Layer 10 of a small transformer language model trained on English Wikipedia (16 layers, counted from 0, width 64).
A neuron's activation on a vector x is SiLU(gate . x) times (in . x), where the dot is the dot product.
The model reads these tokens: " on" " to" " play" " with" " Co" "chi" "se" " and" " then" " Pro" "col" " Har" "um" "." " Keith" " became" " the" " lead" " vocal" "ist" " with" " The" " Con" "gre" "g" "ation" "."

The vector x that enters this layer's MLP at each token. A number n stands for (n - 500) times 0.0033.
0 " on": 488,577,325,225,595,528,663,435,435,493,327,438,431,521,502,454,593,435,478,536,576,460,554,303,528,197,274,495,391,384,513,379,526,439,433,561,505,627,533,468,419,627,469,534,573,444,322,366,562,343,603,677,360,646,652,740,639,518,505,467,525,509,398,475
1 " to": 446,582,308,251,583,565,667,465,458,570,312,484,478,540,495,492,572,479,462,475,545,401,474,288,545,226,231,526,432,346,520,367,491,459,404,582,549,655,571,459,406,594,458,515,621,431,356,357,596,370,552,679,378,590,658,727,604,492,483,434,485,565,397,476
2 " play": 597,417,368,199,539,230,643,476,462,513,434,385,422,354,524,494,600,499,652,418,513,557,364,283,560,277,214,525,494,472,556,326,518,402,325,393,679,527,508,543,433,423,494,531,616,475,500,384,656,594,347,515,467,437,724,514,516,613,514,552,374,416,437,478
3 " with": 579,499,388,212,585,509,594,410,458,559,340,547,426,492,473,470,609,483,514,437,513,406,421,317,527,190,269,556,394,399,634,325,624,442,367,527,469,612,507,491,489,555,487,492,579,476,421,335,563,422,484,705,381,532,709,649,688,537,467,507,457,566,474,463
4 " Co": 601,431,368,369,570,389,519,557,275,494,378,482,508,365,418,247,590,528,448,267,458,488,471,428,480,513,98,493,650,169,570,335,347,466,577,411,643,473,609,429,418,489,421,552,590,478,446,478,495,376,454,613,361,630,572,332,412,489,539,605,420,369,476,553
5 "chi": 493,489,430,407,442,419,427,716,323,640,532,419,479,417,516,559,646,557,590,583,405,703,201,293,429,468,38,475,580,446,651,383,611,566,598,570,640,461,407,507,486,516,615,627,576,487,293,527,631,293,509,530,478,467,411,435,238,303,477,526,656,436,556,576
6 "se": 586,534,518,292,459,411,576,501,439,605,678,572,390,552,538,445,500,477,447,383,400,535,481,471,428,369,21,486,597,451,515,600,688,308,687,373,541,634,438,541,420,508,535,699,553,463,476,442,765,331,413,539,481,512,389,474,493,526,416,529,444,536,598,310
7 " and": 478,305,420,187,698,501,519,326,556,554,691,553,491,573,478,561,558,450,537,420,437,556,423,375,458,245,290,521,505,304,520,244,623,453,459,465,592,627,270,542,501,503,551,511,523,376,446,357,458,473,369,546,472,511,463,572,552,494,496,511,381,613,517,406
8 " then": 412,362,347,181,606,489,423,532,413,504,512,444,531,424,552,470,576,450,582,420,443,427,407,382,567,208,193,638,487,423,501,261,471,532,508,462,614,617,447,499,548,366,516,459,525,353,487,471,461,495,368,733,504,452,567,551,382,453,485,531,538,536,385,526
9 " Pro": 560,392,426,353,528,359,677,600,501,499,613,354,414,599,546,378,709,426,358,370,537,511,496,567,315,427,156,452,608,244,661,406,423,417,544,394,572,502,529,482,439,693,449,478,728,340,379,520,570,384,487,558,592,525,658,336,283,390,530,660,370,496,447,541
10 "col": 412,429,578,282,520,253,434,543,433,527,605,365,377,348,407,375,540,619,409,372,460,506,335,335,542,435,113,341,331,439,454,432,412,437,599,689,502,505,418,619,455,491,688,525,534,561,241,521,400,445,693,373,573,701,337,475,286,383,533,475,420,489,657,529
11 " Har": 484,382,521,394,601,553,421,566,537,402,674,427,194,550,530,519,519,358,280,528,235,452,494,371,445,497,25,310,512,377,531,389,578,457,541,498,517,527,446,602,496,571,445,550,565,513,362,517,565,353,422,380,462,741,405,677,516,412,491,445,445,493,493,636
12 "um": 348,460,548,318,657,495,510,650,544,542,661,502,309,628,475,413,551,467,344,640,371,385,594,448,632,378,150,441,591,453,524,421,610,530,625,536,471,541,367,549,327,427,377,540,483,495,244,640,511,190,193,394,583,563,479,556,288,632,279,462,448,513,680,598
13 ".": 416,545,357,158,493,564,633,560,380,656,326,457,425,463,455,478,539,506,482,524,531,393,437,388,503,324,294,461,371,398,554,413,451,450,384,607,561,711,423,472,409,623,379,493,615,450,364,373,571,364,538,766,520,637,554,736,624,465,503,484,411,549,441,430
14 " Keith": 471,338,382,235,577,321,426,681,454,595,415,325,408,457,639,394,583,412,517,443,303,404,423,472,508,406,127,571,403,414,484,454,468,499,459,453,554,593,234,501,539,569,432,530,574,320,497,536,530,330,220,676,389,546,514,667,646,535,479,507,396,576,334,437
15 " became": 441,397,292,291,713,403,477,501,582,542,579,615,343,475,544,363,604,615,562,468,432,406,449,411,566,196,265,597,540,515,673,260,382,543,390,490,562,610,544,547,518,471,427,537,542,346,632,383,547,333,458,781,527,423,541,582,446,447,527,532,566,535,450,414
16 " the": 513,377,328,283,558,355,441,600,553,550,618,378,443,565,466,458,558,609,435,389,426,405,550,475,622,150,273,533,457,473,563,462,583,362,361,359,396,530,636,510,666,543,604,536,477,413,444,374,514,381,611,792,461,407,657,618,490,471,664,515,444,421,490,493
17 " lead": 613,337,568,181,475,328,384,539,501,579,597,362,244,344,613,460,571,687,506,659,468,604,439,579,622,274,335,569,454,473,420,322,576,448,352,333,548,534,764,612,508,423,448,496,467,431,518,549,534,523,480,653,504,384,616,518,589,500,489,559,362,390,722,537
18 " vocal": 639,332,403,179,472,352,529,620,558,677,555,305,296,359,547,439,426,516,481,535,625,542,361,547,492,342,202,450,366,384,548,353,588,490,396,335,568,540,603,573,478,384,579,439,580,369,575,462,605,482,532,570,603,377,620,550,729,581,476,565,419,391,700,509
19 "ist": 571,397,591,187,452,512,528,558,413,583,522,486,331,259,376,532,477,450,475,452,543,508,276,554,488,344,181,513,385,411,512,329,573,505,442,350,538,644,575,507,698,288,585,614,543,457,631,523,562,476,391,683,389,416,595,467,693,704,462,526,398,395,498,537
20 " with": 626,357,555,275,559,522,529,430,466,541,412,521,383,457,493,527,591,508,519,469,464,509,339,429,481,190,279,534,433,400,695,259,564,444,452,474,446,601,547,532,575,548,459,546,520,502,570,300,568,429,435,749,425,437,708,472,813,522,461,499,402,541,466,532
21 " The": 503,405,453,256,392,521,540,611,502,414,659,344,330,485,431,391,592,497,340,436,346,377,546,468,485,290,130,586,475,355,465,458,503,448,300,494,531,436,499,486,556,622,529,427,527,432,383,405,452,409,562,743,368,418,781,496,563,473,510,544,390,454,613,464
22 " Con": 605,268,402,413,625,475,601,695,491,445,624,482,246,639,480,295,610,577,371,398,514,360,492,649,490,409,156,438,581,272,540,395,384,490,494,538,623,447,451,576,228,584,474,702,490,502,419,560,368,435,538,421,503,585,700,423,298,407,418,504,251,453,565,442
23 "gre": 479,305,534,376,812,492,512,561,303,686,588,304,443,416,423,385,631,560,481,385,538,643,102,304,435,628,338,363,602,437,532,529,469,562,600,358,659,438,610,559,451,509,578,765,427,334,338,514,375,491,306,405,508,516,265,431,188,499,531,478,294,456,486,533
24 "g": 453,437,423,301,511,520,377,571,353,683,512,365,458,443,459,599,429,454,493,370,334,742,300,455,275,440,217,390,553,351,523,575,649,368,595,486,431,527,459,686,568,541,611,660,422,486,385,504,702,241,472,456,458,716,293,543,254,572,664,479,659,428,446,288
25 "ation": 527,518,397,249,551,381,531,501,560,567,697,556,373,529,534,623,531,428,368,434,498,574,433,525,301,348,153,473,555,333,449,473,611,392,532,376,619,648,359,575,306,444,590,555,593,575,565,535,790,235,439,451,476,582,387,546,495,502,569,479,380,373,769,400
26 ".": 384,452,423,167,520,544,495,546,440,658,513,523,444,297,406,573,517,454,555,549,476,513,354,515,437,339,325,468,388,447,610,360,474,481,309,550,678,744,180,504,422,570,382,512,585,433,440,385,543,345,531,614,511,600,446,521,638,471,511,528,312,481,630,433

Each question shows the input weights of one neuron of the MLP. A number n stands for (n - 500) times 0.004.

n204 gate: 370,578,551,590,560,455,423,479,473,585,407,470,484,489,655,449,451,541,489,458,462,545,513,432,352,459,560,623,530,524,664,480,616,432,547,361,500,442,410,436,536,452,463,467,495,481,512,350,400,622,532,640,403,430,471,486,423,435,541,346,435,427,443,561
n204 in: 490,520,483,493,527,536,578,434,454,470,541,522,710,403,356,433,435,471,545,414,510,371,510,392,546,387,434,613,627,371,447,490,464,608,434,531,402,507,427,433,549,542,517,538,403,423,640,372,417,347,437,375,466,512,420,566,627,640,408,515,517,609,431,550
On which token does it fire most, and how strongly? 8 " then", at about 0.57

n425 gate: 402,390,473,425,174,459,543,370,567,431,320,569,561,491,629,536,456,672,584,375,643,423,552,457,506,309,614,533,515,581,450,491,509,570,401,494,529,443,564,439,650,512,322,454,391,370,500,488,400,299,497,472,571,556,417,586,521,678,568,476,394,546,384,597
n425 in: 607,526,450,500,397,347,480,463,382,405,391,484,557,480,468,452,677,681,423,317,621,386,621,473,379,584,485,429,471,446,399,329,497,479,443,467,297,372,451,546,464,402,519,406,481,468,548,553,417,365,529,484,355,477,549,514,500,438,526,513,412,476,505,361
Which token does this neuron like most? 16 " the"

n361 gate: 456,549,450,594,552,541,605,555,504,514,557,668,445,498,598,540,541,528,595,480,576,539,549,386,619,530,489,482,451,460,471,514,644,490,344,446,543,573,551,527,463,524,620,469,554,512,454,472,595,510,447,617,459,504,559,498,427,549,604,565,447,451,484,419
n361 in: 465,478,467,546,605,453,494,552,526,572,606,584,581,420,436,467,494,554,375,690,536,584,573,522,427,559,372,441,530,568,590,375,464,674,505,543,430,473,545,470,494,564,489,610,535,504,487,485,478,397,412,593,450,483,530,304,509,431,478,445,556,590,528,489
On which token does it fire most, and how strongly? 15 " became", at about 1.1

n129 gate: 494,542,420,572,504,427,559,460,376,591,448,521,531,542,570,464,488,498,389,602,457,444,663,422,537,631,529,489,454,516,541,469,439,616,535,523,416,515,583,500,644,606,572,353,479,515,427,589,396,476,537,557,564,575,404,498,457,411,506,453,485,620,506,453
n129 in: 572,551,454,473,484,341,472,495,645,424,516,408,371,503,389,451,516,653,495,572,508,630,563,393,381,454,412,532,476,552,556,465,558,481,589,474,663,500,307,531,596,435,582,448,300,557,541,565,359,307,463,430,542,429,441,342,284,579,449,497,505,500,473,607
Which token does this neuron like most? 10 "col"

n470 gate: 498,538,561,428,382,442,522,592,469,502,423,453,481,490,339,555,480,435,576,532,473,506,486,504,581,586,471,481,559,345,448,556,517,579,520,556,588,590,521,386,585,475,521,588,538,509,594,640,471,502,585,400,461,636,504,506,598,576,417,404,436,511,508,372
n470 in: 416,397,572,606,418,476,551,536,578,505,476,674,413,486,476,529,526,622,565,515,484,491,460,478,583,421,424,411,538,451,524,566,579,554,453,498,434,481,571,337,583,558,660,606,495,568,532,382,417,414,654,346,498,557,512,468,666,580,341,493,403,579,541,471
On which token does it fire most, and how strongly? 19 "ist", at about 1

n64 gate: 628,456,494,585,512,437,537,538,440,750,520,491,394,492,550,612,469,497,588,653,588,532,483,413,589,541,484,456,480,616,526,330,455,530,573,454,343,619,437,392,500,462,654,410,604,648,420,682,462,590,601,579,586,388,532,596,292,629,561,512,437,458,245,643
n64 in: 412,488,639,399,563,688,514,535,525,447,488,358,421,558,538,386,522,522,449,652,527,669,493,510,426,513,470,550,433,617,525,619,580,446,581,478,307,439,549,537,565,596,487,624,469,452,462,389,498,482,564,451,342,599,542,399,526,377,574,548,540,370,598,398
Which token does this neuron like most? 5 "chi"

n127 gate: 376,468,719,530,426,564,452,532,729,577,556,542,431,596,670,571,405,582,422,497,390,570,529,681,439,518,478,468,568,652,593,509,396,458,476,497,359,365,465,363,471,521,593,461,491,425,587,601,482,325,442,439,430,497,325,625,665,451,590,458,468,543,272,335
n127 in: 405,534,502,551,447,396,486,506,554,500,469,677,515,476,538,468,465,620,430,439,465,638,397,591,452,439,557,384,365,518,629,475,463,703,447,539,469,511,506,418,529,449,485,461,433,502,567,453,544,543,483,531,619,558,443,472,537,377,523,416,483,531,424,466
Which token does this neuron like most? 21 " The"

n146 gate: 374,387,552,511,543,433,480,487,586,566,457,630,476,556,521,557,544,457,487,567,522,594,478,486,438,726,477,432,473,619,575,529,435,410,528,462,531,539,393,638,531,534,678,549,661,495,491,402,603,563,516,451,533,593,540,479,482,567,471,493,458,337,552,472
n146 in: 500,526,481,546,589,418,539,386,484,567,429,553,563,553,577,689,544,552,498,527,446,608,374,478,542,507,562,559,566,338,662,507,552,400,404,689,523,485,533,477,590,567,461,427,539,430,391,606,462,410,533,463,352,552,495,613,439,399,571,427,469,397,553,398
On which token does it fire most, and how strongly? 24 "g", at about 1.5

n324 gate: 500,470,405,426,523,583,561,447,413,392,477,467,572,551,616,608,408,571,455,487,460,450,565,490,643,620,628,398,404,480,573,364,382,412,513,468,488,528,510,648,465,328,346,393,466,523,404,354,583,552,447,621,543,515,417,385,593,510,525,609,342,408,589,472
n324 in: 562,375,464,489,639,535,502,527,456,603,571,484,489,543,509,500,413,482,463,475,487,383,522,612,540,473,596,531,340,530,557,469,444,477,535,436,367,434,498,611,507,671,425,355,552,425,441,554,558,491,460,562,526,465,480,491,498,357,511,616,507,283,424,536
On which token does it fire most, and how strongly? 17 " lead", at about 0.38

n192 gate: 274,487,296,446,422,432,387,535,531,395,336,414,500,531,408,556,438,399,536,568,484,408,492,577,463,572,458,524,389,531,508,542,401,416,647,542,654,486,539,583,405,489,476,588,465,405,524,645,381,399,540,450,766,508,471,635,590,479,577,400,476,541,551,511
n192 in: 483,528,394,511,491,625,457,611,511,509,605,507,593,343,491,459,464,410,573,612,552,562,494,425,625,463,424,496,528,544,479,570,602,417,418,496,525,570,559,629,506,522,520,381,627,457,493,595,509,410,513,529,449,570,566,349,528,348,521,489,481,562,433,500
On which three tokens does it fire most, strongest first? 26 ".", 13 ".", 14 " Keith"

n441 gate: 434,588,519,707,516,512,409,623,506,417,349,484,264,366,526,347,284,390,512,526,485,372,540,481,394,506,606,465,494,454,690,547,673,523,562,636,441,449,509,555,390,284,695,610,497,612,519,401,349,416,578,431,634,503,437,409,545,621,575,416,491,627,291,568
n441 in: 391,518,622,440,529,375,500,528,658,427,490,531,627,438,534,531,530,430,699,577,556,705,525,495,393,433,500,508,500,581,602,559,551,579,640,401,417,532,418,533,431,552,563,471,516,497,584,591,485,418,426,422,477,329,615,535,431,385,418,316,508,661,412,447
On which token does it fire most, and how strongly? 4 " Co", at about 0.62

n509 gate: 515,567,335,396,456,546,599,518,670,530,398,346,569,528,545,426,454,576,657,672,601,398,537,337,434,547,503,753,570,537,445,395,400,446,555,710,480,512,387,386,488,459,554,645,527,554,554,420,526,494,369,336,308,468,593,361,467,413,564,434,529,628,488,608
n509 in: 560,559,527,462,577,586,419,441,478,538,389,462,498,560,475,407,468,510,505,617,519,559,624,510,419,440,484,587,389,548,417,500,652,333,443,471,379,619,529,527,414,623,525,747,598,445,404,635,537,490,478,438,448,368,333,472,566,449,520,475,529,361,582,594
Which token does this neuron like most? 0 " on"

n484 gate: 603,433,531,430,621,544,581,508,473,511,492,537,538,680,579,359,410,536,606,451,681,619,632,425,517,514,662,531,503,554,307,420,538,483,456,349,377,474,608,562,630,579,593,474,528,398,372,461,669,503,423,639,533,401,531,425,472,428,500,446,674,381,430,346
n484 in: 540,460,403,505,510,440,532,573,535,436,503,492,612,512,592,561,483,450,559,529,559,277,559,596,599,495,460,581,487,488,587,380,534,477,445,473,480,526,664,630,485,737,423,394,559,613,423,421,462,430,485,505,395,522,452,651,459,580,610,572,520,641,315,382
On which three tokens does it fire most, strongest first? 16 " the", 0 " on", 15 " became"

n456 gate: 632,574,532,380,558,687,658,545,364,552,340,474,582,543,558,409,500,401,528,652,692,462,541,299,633,494,578,641,564,594,487,392,577,579,633,588,315,595,709,413,510,594,552,569,467,490,510,448,529,444,630,607,341,709,615,755,637,513,573,503,611,550,477,575
n456 in: 257,443,350,344,466,503,715,577,416,411,358,572,343,571,526,575,503,280,458,526,492,542,489,474,559,612,495,503,554,453,531,489,387,447,515,548,341,558,311,492,560,480,572,518,506,407,418,454,554,512,607,571,407,511,463,624,672,582,528,634,681,444,600,418
On which token does it fire most, and how strongly? 0 " on", at about 14

n132 gate: 510,660,484,591,623,268,404,519,424,623,433,558,686,577,529,497,707,462,456,480,594,455,506,299,380,494,778,461,478,534,585,557,540,480,473,550,374,369,573,385,643,649,529,490,441,474,412,646,417,500,510,467,602,646,573,629,611,535,312,346,348,434,684,513
n132 in: 430,500,388,514,464,467,487,339,484,494,533,565,495,449,373,666,672,369,454,497,667,450,437,414,525,623,495,670,606,543,516,376,491,557,416,478,429,361,464,375,544,545,554,317,381,483,352,500,539,466,481,509,288,643,453,506,429,379,359,341,478,402,536,372
Which token does this neuron like most? 18 " vocal"

n230 gate: 429,484,513,656,448,525,494,413,592,386,654,539,516,871,363,594,469,481,418,563,711,401,506,563,567,455,500,397,574,566,617,449,543,520,557,563,509,405,548,431,379,438,464,275,690,523,369,432,500,576,303,697,443,506,430,550,457,548,647,611,341,653,374,631
n230 in: 482,528,518,526,438,477,488,553,465,402,538,528,397,632,441,505,398,421,535,437,550,328,447,458,490,556,400,434,454,547,611,611,415,701,495,432,388,464,404,480,639,425,516,697,570,448,477,551,373,613,457,421,593,684,318,424,539,588,546,352,472,489,513,505
Its two highest activations, in order, are on tokens 12 "um", 17 " lead"

n315 gate: 364,555,585,522,559,663,447,419,540,341,390,500,533,436,641,433,539,614,489,674,572,340,749,511,395,364,617,375,284,682,294,507,401,613,786,561,601,380,493,443,540,645,373,621,429,731,564,326,405,451,609,367,318,525,547,496,511,681,544,418,736,393,360,631
n315 in: 417,557,491,512,414,610,519,540,503,480,568,700,635,340,448,540,522,580,564,524,674,585,405,491,438,316,329,460,420,676,432,333,547,620,530,376,503,684,520,497,506,630,410,506,465,616,471,725,523,374,554,506,531,401,466,509,515,407,673,608,528,467,396,474
Which token does this neuron like most? 0 " on"

n335 gate: 424,607,358,537,448,503,465,225,524,398,330,587,539,588,509,528,530,509,512,547,503,306,554,409,657,377,540,463,622,494,410,239,373,472,421,617,449,379,443,250,612,534,568,641,547,404,528,485,579,293,452,452,564,467,527,648,516,431,646,478,476,405,626,497
n335 in: 592,606,528,604,609,668,387,631,336,315,395,483,481,505,444,508,505,572,353,594,560,483,549,451,522,310,432,439,328,408,604,555,549,474,459,454,342,528,426,440,508,581,565,603,531,562,679,354,536,669,547,503,486,574,555,549,446,484,608,594,316,587,466,540
On which three tokens does it fire most, strongest first? 0 " on", 1 " to", 3 " with"

n358 gate: 665,321,541,453,640,363,634,410,349,462,439,497,531,531,535,395,316,572,480,396,378,497,369,536,628,581,559,416,535,506,583,600,656,391,623,540,395,618,594,548,604,544,568,482,471,647,447,626,434,384,643,548,600,597,477,620,574,375,621,468,377,563,587,459
n358 in: 514,541,505,657,464,538,455,522,519,643,587,693,572,372,657,321,476,467,418,436,415,411,449,506,465,522,597,437,636,641,511,486,511,489,449,527,484,461,465,476,405,514,453,528,639,663,353,473,576,458,376,670,549,449,438,390,506,406,484,592,543,486,787,592
On which token does it fire most, and how strongly? 6 "se", at about 0.57

n6 gate: 443,500,427,555,485,485,596,520,424,515,535,515,549,526,505,580,449,470,430,518,451,498,576,462,522,547,722,443,371,493,380,456,472,454,404,578,619,452,466,529,547,640,515,503,662,429,503,377,569,630,660,704,507,632,456,636,485,444,488,290,402,469,505,528
n6 in: 622,523,464,508,562,523,436,594,437,526,505,598,380,429,495,423,438,296,507,193,550,371,445,461,590,564,550,349,452,597,533,583,537,534,548,447,473,516,354,507,576,456,409,429,544,510,617,505,563,510,369,307,508,550,578,516,479,412,495,435,427,574,385,542
On which token does it fire most, and how strongly? 17 " lead", at about 0.65